Layer 3 of a small transformer language model trained on English Wikipedia (12 layers, counted from 0, width 128). Numbers have three digits each and are written without spaces.
A neuron's activation on a vector x is squared ReLU(weights . x + bias), where the dot is the dot product.

Input weights of the MLP neurons that the questions are about. A number n stands for (n - 500) times 0.0012.
n15 (bias -0.084): 550546510456485441365339498441545538595434478592503534594458583505556475573510385505469519611427633667481532643408487503444515484434508560419530422570617495665566608423419517505290569532466524464524571475440546428534483478623502580457380362510534389471515618391574559644299526412503665507444391574576508485296431419560586446518492538493560674358398541599411417413536404369539702517438
n52 (bias -0.020): 773426552432382424419510560535596617435472541540362550597633492522540492408500478410484562528472388544426449470497700430497330304422500552480718415413576557371782579595511484464556464578549545433442562486354497549532518543286551403523457312611505503510517503481529365492362545395395531402541509427620530519516419485644468516580613508510520503692551527326681431364603476401540585642330
n77 (bias -0.006): 513641434531522421463510602463648573528621481513481431411593401547609705500415582555463584542573437469425401342345586461422636528397545642598664521415400470607616585630513476412364469481438619462506382661473439440524636484432524612550425591389485672497547360341465610552461550568466562618534188417484381449484484552505446435383535369466338618573540545239469543394529573571507588396628
n107 (bias -0.074): 392506581483557760441417506422325549531503559582446534516319475481569518478514537527537661401508590533511509539588432613436374426626363452491438535489761633347416557440558594427365428629491448681150459734612627545471483538552518459384428443357393488463443682562513521475626325468296521257466553643452491482565462479497500506608563559472525428606572247421555540525600643330435476595454
n130 (bias -0.042): 356371620409698588406525432371391399654372524575359690559443384506540409369605552449435494476574619396478421332636571455517389310483479458428389493667643702279436615203586782561569374695460484649325311579664701544471626550601560482413568490402527452425538701473626374487568300540519525497292458391520366460678497571550510554627486542334299462666497362423406596513667567400512493636613
n143 (bias -0.050): 531406667634454621554535464594570456362436286564627588462373467393555457534490659553513497457568454378508435333664483486503278511566412628472582529521459497638430391500455513487539520664402593427469495497487404658355398500572563618452593433464517422500565649668375291386465521508434486409586599531336554458574500546359437383413409510503692365650492487619522531553487647569529513484575
n153 (bias -0.079): 167589417523344539590529557443658713406494341465337552473776593409393343619629607623367557570518470503459611586410309458438522363596377388407588528479575393407470625448565406458497535547553320497407367628512623450406404553610525382641487408588594334328621602239534549646545579472560389560550493568536564404599531446547478497596627407666487535506297644366609478414506726477520462513353
n192 (bias -0.104): 647594426379511494416617386687395378638581393563420440426347443518431579411627535661549678569470503546423517443515286588472486506542500511332387528533383387431548613521636565564437468497693434523554403589450572474511481422538799378441467466654318566391534460577491485546483541503311550489481535505386577461511542505513525508506530251620589444685655525314541411545484388321492594435515
n215 (bias -0.005): 543366485393389565469392483631475410629493401509551403633598655396456370497512515515428462652562581472397402460610450541584468596522574474434537539606581570390442510514571460632517472559581534395447412503352575518556407571588433454457482543553356411498447393473511572405422631510528469503538320466562652330593604593572542607437362376578523537538478449656497612469266576560448523455583
n234 (bias -0.072): 527530413433430474322717476339564452595577494451475424485550686520419614555481385428559426438680521443571563506389395400508597370492348441603522535527516694424447516487385564455422557497657427357453374483370511620476601632601541581590465390516693520484475497428464506590534379316698362539419406303540514384497456609640423544446402476615448500489424432406725405615608453526510587559558
n246 (bias 0.006): 395484498458567458445596489401498668372491500544408608518508421582519583385479537581420482515568461544520570404432652466453613391507427482447495549624422569362487590496563389547653489387512555502608453435636463572456493509444432365566518454408627548445613702445398564464519477552470338579439468489596490380561450558608519571365525509330495420624337472334522600437603573562441467557433
n284 (bias -0.083): 627549534417522629454633482350613478358619462502512498414399578437309462364470623591509431461584463578448423454507432535493398278540564548434567505572541600540535612423483498629537547579476393608462663556388528623498599479413483513502412403495541505560488492481631525432400428599581686404414365543537403474589424378547486402449449537507430592412556488407485427509433543516588541599602
n291 (bias -0.050): 547379507500406452493434609462425392573382551506607561558411602479464470466584519502466377619513632512465527502656451495611505507505474457438481391439538640468426430504516273586536639570495477444517374396445502484480453710548440445431591509584428289513564492549448570520535532484482517533579365433556618377536535608578486500524532404537554415433491398674457463493380694578483500451539
n294 (bias -0.039): 532537519551529547466491505448558586507378455544520400573411505526446462450512614486562523405573548451538615575389490651389514333307502456409454441505399522548409404496446469441502623617474624467538521480444573635526530488545400575594518554637559500440546514406431522571393335647416520457393622612308432678516431439556493541449597670462492475419328435424522592355600479565452563601460
n313 (bias -0.060): 502475538580480529558467358498503513435544593516423564536503608511414394532579401555527572562409536531514498487334349341575497629552430427532477537493420530439620659514473503450583401472495427449660540456515333439512584425555498595661553467615457538495503336364330497462342510624548312470386423557398630393608520445552545663500642519621450427544448429312676384586646617449537546497437
n332 (bias -0.055): 487547547512420523508705418498564629363465561488504404567467481432530462423371355562564407594500620628454496549416463500437458466373511570320513420553420487386610470464502491485515564445450528445395485453444571440440574450473507533576521408517532666580493595403476550374478526520585406465519537577566417612677416532492461417430589462544417523468532597425446573560620629580579496549564
n353 (bias -0.048): 542524508398461579380474453443415492438485514543616564509332615406412462348492565596524550497388552472528578553360351517535397480559539487408533463659461563523627481553640535441500508611400550598564682569412580511513505379393524541609362483415695500390605729566375706495334545538417542486495429373684447635693399408500664584469480583513312418416562386462396591400600594480555360382389
n354 (bias -0.052): 283503511712619570343383391416797621467533436493656472628342656367337361541441577464562551518459541558436626421500466471324553452475456582760607483655284639748376552699496450325566570652355369549428377580396350432400541458489747596684436500438468388500554550439370721524449576718411489625513516510404601542265507419384500245627287493419426443507444646422613378624641718401223511446470
n356 (bias -0.091): 533539423626450541542505500451416404510511421413560407452560476421608567617411553468441460377570528326356587515464490480456400397554383569490485392593536517698456454543544458542615555453454555382471578442438478500392481407497463545516565475409509437512585825557474513460447596515347579426614497504393545546505515570449454441470511540423644537452578587284409676505490710702412488483634
n367 (bias -0.061): 474396530652594661596380536535259385466563505455431505465379505426659582466625542495581510433534656525420377486559454497521354514611349576563437590634474576362422357380479500624367561541371513488494497467516670371458273640613398482308563434365581517524627551495407520427544368548411556391562497512421492513453448485609634568456558640438435548617580553617402607541476481528420588484696
n387 (bias -0.067): 696523532508515633595596386286556381325454673400562427585534517410455392509599401485573583420456544420530454709545369473517373576520491478758384537599391613460432508505563616536463457376405410465608423603441491480570442466449601513492368703458487884539456486433512452447565475425296515293478500516576550549622491447389440543420689403388618492634608387396628577410624471392428529497579
n393 (bias -0.049): 521521495538554493548611500541534505473582512616473444479482438561523589442446666288581505534527567495634533580465482455531500405641421440306466397318456577581528392524543555573617500636579519577673415485488521396451376576679445544399543495591561483502566539423531527429381442464476542307591639504481446495491565511558555445390605422382359318434450509481502403643530517382452442442583
n407 (bias -0.048): 531464545629397613514570446556463685413448485491590483605330592500495401568560525485469573545495637583402478510551495592476478595431589571427485389483429473440476459364505618533430431453348565452440485420474560599541460427508532593436401455346634389692430454582402671528462339458520464512416293551393535353557512446472546562661458512479668539515549389480548594652397537392575639423536
n421 (bias -0.107): 493331445507281392396843566412598648335586453577577546567630483405588507644313526420417372401617459294548740599530568388318564553403284621301446359566379590561313654530315529521507382600382567636603511658549648413423469229366561535531302526573526452181548555594685638462273430407390620504664533519469441425507622411675528601349542403721748324515489521536448398537462536450573344652677
n436 (bias -0.052): 505553355387465506652457624608500439598597433403484568541351482458671565412503464514407399258567572464584571527420393561497380447545506656526443550516497546511469450404497562508726477527612343502560585426524532449388583420603361375593364505471459519544590654508500712500650424495448450459610436427401604441611473525550354470582537536485514384453529447376431653421471644337431400554775
n440 (bias -0.119): 505482522490559448475430500369473434459502325653576371543410347459552433338599445489433347608427492633485510373497497420568516650555379482232593588497513527657520391634644624472645751566500565437517411551490549500557536584561637477492362362515377470485416503415500572480514459658506437545497500380503381650406465418550566569608401431445575577497555710574675424432585455532490462527469
n444 (bias -0.068): 412490577481344546438502552697466355386413497493656533514613420557393469593556489628487498391453625583542646503551464643559251364503438573481526401540462469456459561620461591460469593464482586677514474542678426545515535363449526565490379423490467585470500746555553438498257449381347473361530438591417585456393398500478343412460414448581603541497497579539604538406629611512567534529579
n456 (bias -0.081): 469367553412553352370625426397370653342461371611589431430359515503570594319453370594332612655556633450561490391540507962350474591516503531500604364393435552681538431643411542399487624458519563449459564421326544549509522587671397629358503487538570615453484625500455487546493601635386382438518375442537260506385477547615750565658604488628405330460471693516201637396509468476405487588574
n465 (bias -0.073): 505299265625439505404562545414646392525461426544352438560590364526472511431539380542355371497487439592522415647429605459516642539484742462500463588410406569628486585485492676510449446424484521541575575618582567484689586422615638398492500559469505393366420232331548579414452556466437453540400351495525505586556708550623471547548444543510494448486497459495606407547569513407486511579464
n471 (bias -0.057): 518444511544566441537542714457482567630625523584436331435610604467536560467622449503465346511463433479453408495497514468492404579565505400475484454540445648489401556658723443485523476358353584572508541738477538555487525631527513284468451526460582601530471394490439371483355485515541319547507297444515339583617513377498564578452536637475497366681318444464594526394528588522495476576552
n492 (bias -0.038): 500548431527732493606362588304434453466413539433769586553469500488780480531545436376362516390562659397549398377530589493510516459513419575362353452513745464538265468437654549494420430403571303305614468792280647464557447487564500655413400334446435457462407660637598547665632411597522605290503622585362596422453314589369468523550779353438548546457404618461389551497516387552572576484476
n507 (bias -0.062): 571452594421631518383436500489522452604543384595530479479541577529604344582486535524528407463433409366636519468568459422603464629461515420577415419571556468528394360451454524366400495418546486551433464515545514429665451577510640518512533354514608631451611650312396477570517443579307566630588379410465433510493473586507570413510456449656475464592445623495535474551601466649351510380503

Each question shows a token from some text and the vector x that enters the MLP there. A number n stands for (n - 500) times 0.0086.

" =": 508544692425447215711423563575364645490487391354560352212503735280451514522431393391586417630510337496557542539467642458288440552423543222330573620518426556524708577542651611570540363427427567625651534447672438630672669319539507370480601548385522560457553446411491277737646593523689702472450529656313420463494475561432613507387493519414401567462591314698529522428543427714359253428510
Which neuron lights up most? n471

"=": 329563645547482266606550535605280617538432404287601369283472692406487539425506503499644354573400331507536467546427711496273481472478652227458583691400326511635659536433617579609570356533451553638645461509743409641664590376571434360408510506457533534538509436361422290724651551494773629450579462642362485467474411665528447524455510493519376553394588324737628419324554383684317451328555
Which neuron lights up most? n471

" been": 493742630560540368590594513480310639481423454177545548416485669172347557420527370335557382617603477512591466536581636536388316352473697312424473622361407539506586576497604595665431344394477448492575702340582620422571543297586568470531494397383514445600638330510404205648666506532677645641429672612492491564323536563549618459405432536650457458458479488816508513449410422732302399412471
Which neuron lights up most? n367

" |": 497641590457530304584471526438274605532410491263554435356524634390426640577345409413545375474579368636486580411517667643326313337462677329406499646427423544477709521374507486621635342528405606536541646281616419616520516231415588426575472578524484546587644482454593263707636460475725625443697768605359460504443392594604385527533577456539357451451745402714613419305625474634373396394378
Which two neurons fire most, strongest first? n52, n294

"\"": 416678513297604266607541463640286506519500443235537477369490696402424551506446454497555313475581406670648623448382719447423268388521670254459502628417424452583735594364469639553674434604599444569584522385623443662539602257559425301489561563531494472640624508374585414609666391519687726442499599463345425415378426605375403447611567478576415519460613282746661346365574504573444543293557
Which neuron fires most, and how strongly? n436, at about 4.1

" Rob": 354703531312642432571523339500426624633438357382565561315457605384357451689462282405491502509476374658681523562496910522497440410425673346453506662586268592553745559325542438516432243427319590440634631457573496572527689361470515433529672628376444619554525355513593367531582388421615518502670754735404534468463427506435493377621552472377448612509485246687520418404469443524429521333580
Which neuron fires most, and how strongly? n387, at about 0.069

" der": 309664650395550307663519385494360531576508385352560369310548763486407514539383431382519526457557363541508463597548742591513286550573733294393412697483304538503683389363691528599462542524447469600662623219629484588535593201371632364611566509360480706527636461518559261536642460510565671609591628525483466454323475454332488567505506556480434611604481331691378442626660456446441424305421
Which two neurons fire most, strongest first? n387, n353

" −": 322717628470448273694339301440265524594424424247560501299458633473394570670446503440522476501519333579541448498659632572447366571466513409283487592617372455567618367365486434505682367447495538601560599323637457680572632270480607381579569434352442542679700508472411380598556450462702610523489612681528593553463538588514575696477487457373512673354591403746434410392638505744412349218438
Which three neurons fire most, strongest first? n356, n353, n246

" felt": 390824604513566275687420487527231557542554496262589611302438590461445405551318320435614402550710349520655340479567751490466340324677733265414598806554334497565635480564491509386403313543527499493436614507633624475506504405553522357535536492434540451572633501450598377527588438494581733617467757654341538567350397443395532439494529435518440497438460534716410547333410357619605418426463
Which neuron fires most, and how strongly? n492, at about 1.7

" a": 405592571511362220509552467482298433524458467233536479286640702355421600604493553365541409734490386590502378631572636645347280469453696273368463591478326490620612477434595536676455377508572573548454703366600678467686577473547630486525568520397466446717614445543511255451627484606607588593532649532438523533470380479377575457521559363570539489506558256606641435359625474780231399291373
Which neuron lights up most? n471

"g": 563553629411560396635528401526319547547355476215754372285438619397481484716357532472531525616551319680517663675379819501314401351525574238418426573549361487503714476467497529479596341477550534453580545315690540676452626224517528468584537444458709626580612517337468302557625405504696669425634683457389485501559468588374494516505589432387476566454523407683455361382671442577410402349395
Which neuron fires most, and how strongly? n294, at about 1.4

" Dr": 314677520429307333552483138602377549633426543307556441405494574430488555682473320468606447520523435588608369509576820662406555449446791382449349573409492488543702519267597321584477410499524505629509647439597586595523571346455455417494631599372493547507743439475484379522600429622729528688681655680416529392423460511402580426485497422616443652573394381678435290391620354501492493324280
Which neuron lights up most? n15

"-": 456732635477545443634506432481295587538394389415589474375574735401448703576418383353650494514671354578412377566520681637322370438427505364516518549382432627611579586390533588622452200572448585586382621443727427601672504198540563405701455441490482639663610513483380357651525551516556647455730481500451415489405425675337612530490409361485439536418600427690524407312620481675349314233344
Which neuron fires most, and how strongly? n77, at about 0.75

" in": 393538590398567296471670484612334538502327473167558512320562779441526501541376485414403423455537323495452501391259661487402381514549593372611478712444484426690676551508539644653588449443539423623664639305657468654610436348505626401469731570428363493648409448438534326543711450565667661508553634613433517560341363702483568681531517572572338484460676318574601369379484401532328411378300
Which neuron lights up most? n313

" Pant": 279536603293412410652622454680337638510363446389636423325543663392475587580470305456611539444417314435643484575436861500565373365539655371423425526617491533593715561228512492699481492416490522602591553336628415725384620313433537510614647511386535609540505389437578366567654379447714675564707668714358318481469375436484477535607474437500473659456422394591570305334533492497440463325422
Which three neurons fire most, strongest first? n444, n284, n332

" included": 461802631482509231488487453584266420485497363192612566416481719329394576519420352441546439552594538521656379486472782521424534499586744387385481521454441510550616637708579397439361284418416556640521585398552580538553490394589579265604511607451561485612558344423404336517549327564753648659481662675498492404363470714459547572494413435540305542430527407678612423433585491695299429310425
Which neuron lights up most? n77

"8": 535520613348527307603518454578229603561482481143624404398540653341382339593502544391614269650561346532558662458470676582473416441562469316367475716401349585422597544428524621568422394636454472440539493383602492668505489292535504433582513556349406503741593463414536372624645588577733623589651553401281553556521531573423662462653516409504448608467401379850594199482582423612407463354460
Which three neurons fire most, strongest first? n215, n291, n440

" series": 276639597488540405616431515434348505626489581043393571360344515300468385507430474475625426604541319571661514568429611604456560479571710464425613629461424423699657570420409677626445500529569507551611728383587332548427540233494543421498445593304599496679605358541369375536731467508661656639480505520477391321347389716566513559515595446507347575432459359719530323299566494671476551357489
Which neuron lights up most? n77

" before": 424708540514689309652656507609343551426477425052516539353366514478459329472387411459506501465713321548486453503366594483391370562486747417547552742486470488656602514316442558423613490544512416493535671484751537530639496335500566438545561424279304419601591433457474388491606578569771645595560740561434609558368518690462531448577567618649257420502609390616454383410351373561352532365385
Which neuron lights up most? n436

"W": 494583501324470404554534522539366576567405526153568391274397603479491552652457474590454558457554448717526621570530578667485376348535632242428417613458315499482648494425527595502533200547458491463615778291653408696386511328518578434540447634346388619588697551426565303713699439675674633630655664501309540498410435514481469603613529458454547470472463363730395295378516468607396334375454
Which neuron fires most, and how strongly? n436, at about 2.1

" Pld": 426751624460386216767485395442366469406533592366505346278373681277481456666476376482408501506679409675377427631507480686527484560389511282477587542442461542458671502484427346606531398476521449642657606266689519607616633371537479429390578550375590583608489435388591337510721508661680672517583563605488487602457485504474537597543461452573414607402568333754328506331568548536450388124456
Which neuron lights up most? n456

" Re": 385651618396482460610560286587269572598359363343375520255541577513398504614400423487638555488513455523541571462362810606483385382446637346416472613360431448628698499299599479646628318480403551569543705218648563690429499183634533343450608443467396584504546405626650474539602578637611673516639739669368532446272457564487460461461483615577591613543445474659414397363389422483613437331411
Which neuron lights up most? n192

"\n\n": 367620642391526403609626441589244654591358447354624452358430626466440531519321516296592477425512377583427646534324665597218405535537592243401400595299430627483751565510412467528560356577519613595295651478801522598555604295482508321475459441399555598502571509447522415578633508607564758386590698689379495485476454598329405554570542589304405621432649457634625386271535512667489468379459
Which neuron lights up most? n107

"|": 475669640411512337632454329516239564511458498346600450381501744413526668584456377276617497455575360577297460551569625575227467372487483358512553539345405628532632617386378515533545291472446679439425647402670478717684609234464586441647501456405462664671647495439479444621637564516593647387737697469405477536533423668454471471595485490462404553423709439476525420365589492717373380305255
Which neuron lights up most? n356

"ant": 413711609344504349570614387670353589463478479281563513406483593534523503559400514428577315613647321546554625563362780551362320336607578282423377590377368433602718476444587453619430429547541536429539538354596505785485580285343482399486520521413600597565666570418605376572640427571830526513637745589576458462481520625398545520423540491376555558578460269595570308294640343503461318262447
Which neuron lights up most? n246

" ISBN": 399519716457475392669434602472312455542415389333629509396532520476540472619343439406533491567576464540551631528654633554594394597685782345397528582379212533490678523364405549600482369766375448479499607322498436505573503334462428252601463499394459569504458252475562312410592346707689575631527690607484416529443501631385433551530557629506546622324556476788470360340681430788425351326445
Which two neurons fire most, strongest first? n440, n143

" G": 464529574480320349643481393410370490646426574291548406319493568311513499751538382548599504579578531557487454561498882639341446546409793432434480508471299620601667375253601501475396249504448526519535692351698456496611636405464517373588691542526382651525578382419464322650641372547655562583558631640522472487434422624466659476556585354498414631318357354739519443550498393542411394300360
Which three neurons fire most, strongest first? n465, n15, n332

"3": 406546689410599381593421411639334635521375510158584524393425635410422518510565485475578354709588265558533603491616597566463388386398527270282431622413229549367668629423509577555372422673529471469688525453620448652528622255427500334571588543364407486709632491517466435652625555630713664565663556471391526550370502574501529534529555464343511546491426427747456196461648486662405415269477
Which neuron lights up most? n291

"As": 422629650431534374593403438561392759455400469396517538231463577402354494555354303465674533534664376586302422538581753556389311418516413396434649690474440592562681510509512527694522291417549738515541606396617600587528563211572451519625508337450429719536497526560405375696645359611597542505577730621328440561277552574410569485500574560542386489301489552702456383310460384674370441323442
Which neuron fires most, and how strongly? n456, at about 1.7

" Awards": 311501611333378348623518451517427519439496466370588433308455764353503467469487262460612588608390461520508424439583705631343523367632577385383441624458448637552841671530490577549350303564497550510629583332592384621505573231578386302436609529404602544494711327456440420649595551684731650395491647595362238413318450631449542574527515585658608628439531510656293572368503405622443404457495
Which neuron lights up most? n456

" P": 412552705472405353738497230516371577465300526350591471324353605398467616708558358619530387625463315663498509543514798529358400435494710375366491629497293488537673432292560442497490286622428517485636658394692338656577722323413399499698591487399476578568545422463418362581657478588658552518577640651567523495419463496442554534466521487471432646363515349730462333487626537556486461221435
Which neuron fires most, and how strongly? n313, at about 1.3

" multiple": 345682635558507309398567385620280466465540456143590470318588670401442534444446467413508275738537334576561391544521700550247335400481720341372497658447370564678550539492602564593402287580422567502473536503572413679626545352521577457570640593324515561594663301449606314554646438581782580480607557575540601468390500615434598373599648533472524582319473339600493402461512496693442407325396
Which three neurons fire most, strongest first? n284, n465, n77

"77": 392687631402699272593518465676321615428380496197526594436476595418359536521575444499584301642585355516634596429650655572494363360560446300281424540453272540498696564399570558506393408638495515464624498420618495671582651330493584380576528508310414506712658324512380345625629542613627564577538623401394468530453551574478576603568497447422447679410373451856496272357522495610355440289521
Which three neurons fire most, strongest first? n440, n291, n130

"12": 463603691349651320612554472648181571479462460167551508437524719476415458561527478446624298594540364531676624496553655576470320403488420315369417614488339481446568513454454588541545385611576529482581472349613502730545529389478591365614487549289421450729640376350501385531630588531770597575606558396322526556460451611449539554631483415420458642424421383809596200461555464684355445307530
Which neuron fires most, and how strongly? n291, at about 0.25

" on": 479652566540571352498643419568519386598430421184541588298567724496514442546346391478383312510600358494493538418364655478241316536494585414525470683503532534633777527542528555587588443417569518553606592422637518682630490298517544340509684600354396427683411564419489326519656475433830619483526603614425523465371479715459611640498505546534352461305611330586642444313596241573414393339307
Which two neurons fire most, strongest first? n234, n465

" 2": 282549592439469367550361348533265471530346513165546352328482686423427473599528389508522308667571252591453507521594716594473426531463632338342469726514382636480541566378501512545450414615623467488605576374627431605486542263543567414503693583354291484849517477440461397683671533616587589571704590609449641423454517578460626559511592477399529563530479301749503408429473561650414428228500
Which two neurons fire most, strongest first? n215, n291

"en": 446593568421687357567523298487339555588475491120496470232404754526464526626364416467542408538551348708469606689451758613415389344476540241382323672399342565483785366457584475585467364380547573445585507353560554602513589358432503391554544594470538604639623579478576379570680393464682715535590609504465534452476564607423592454524604395441463463560536340723557366481671409604316497289386
Which two neurons fire most, strongest first? n246, n393

"rou": 484733597444685450627549640556382583578375421414536442239601735403321501669315426476557407591489233586559508499365781491414463417561534295545382600562555490534567519384390543532477443288537623516645570476556475719561459323542556321516629562282434617577586379452477302552621457487711663645602497699467635625396405712507636526477668461354352492335410277641568393270505412414474471356390
Which two neurons fire most, strongest first? n471, n246

" 978": 435439678442468396720431500557272503542366498247577569409546603513560483621525371473551553492641407416558575550698653585489421502545790415209525661395324525466703473469380506453588426771514384589555646278528503554561505421513488171602509430397421552589513246535450381457673462674738581606588721533422489512434380460434415532451490542574499587388503388713474321331576440790434344296457
Which neuron lights up most? n291

"olo": 431566652415753388516575428463310578545465276248376490348539565461494545604519479404550366673481224659439601635553718539395324474590575303423354530487392451555655558357435427593383433427505555525708518430555517635718620330526553469574547647396543510672627378378358371503589489431788618529516468563548591571347493545344642514555524432411376616483408395896506391435716391640289389400502
Which three neurons fire most, strongest first? n15, n507, n465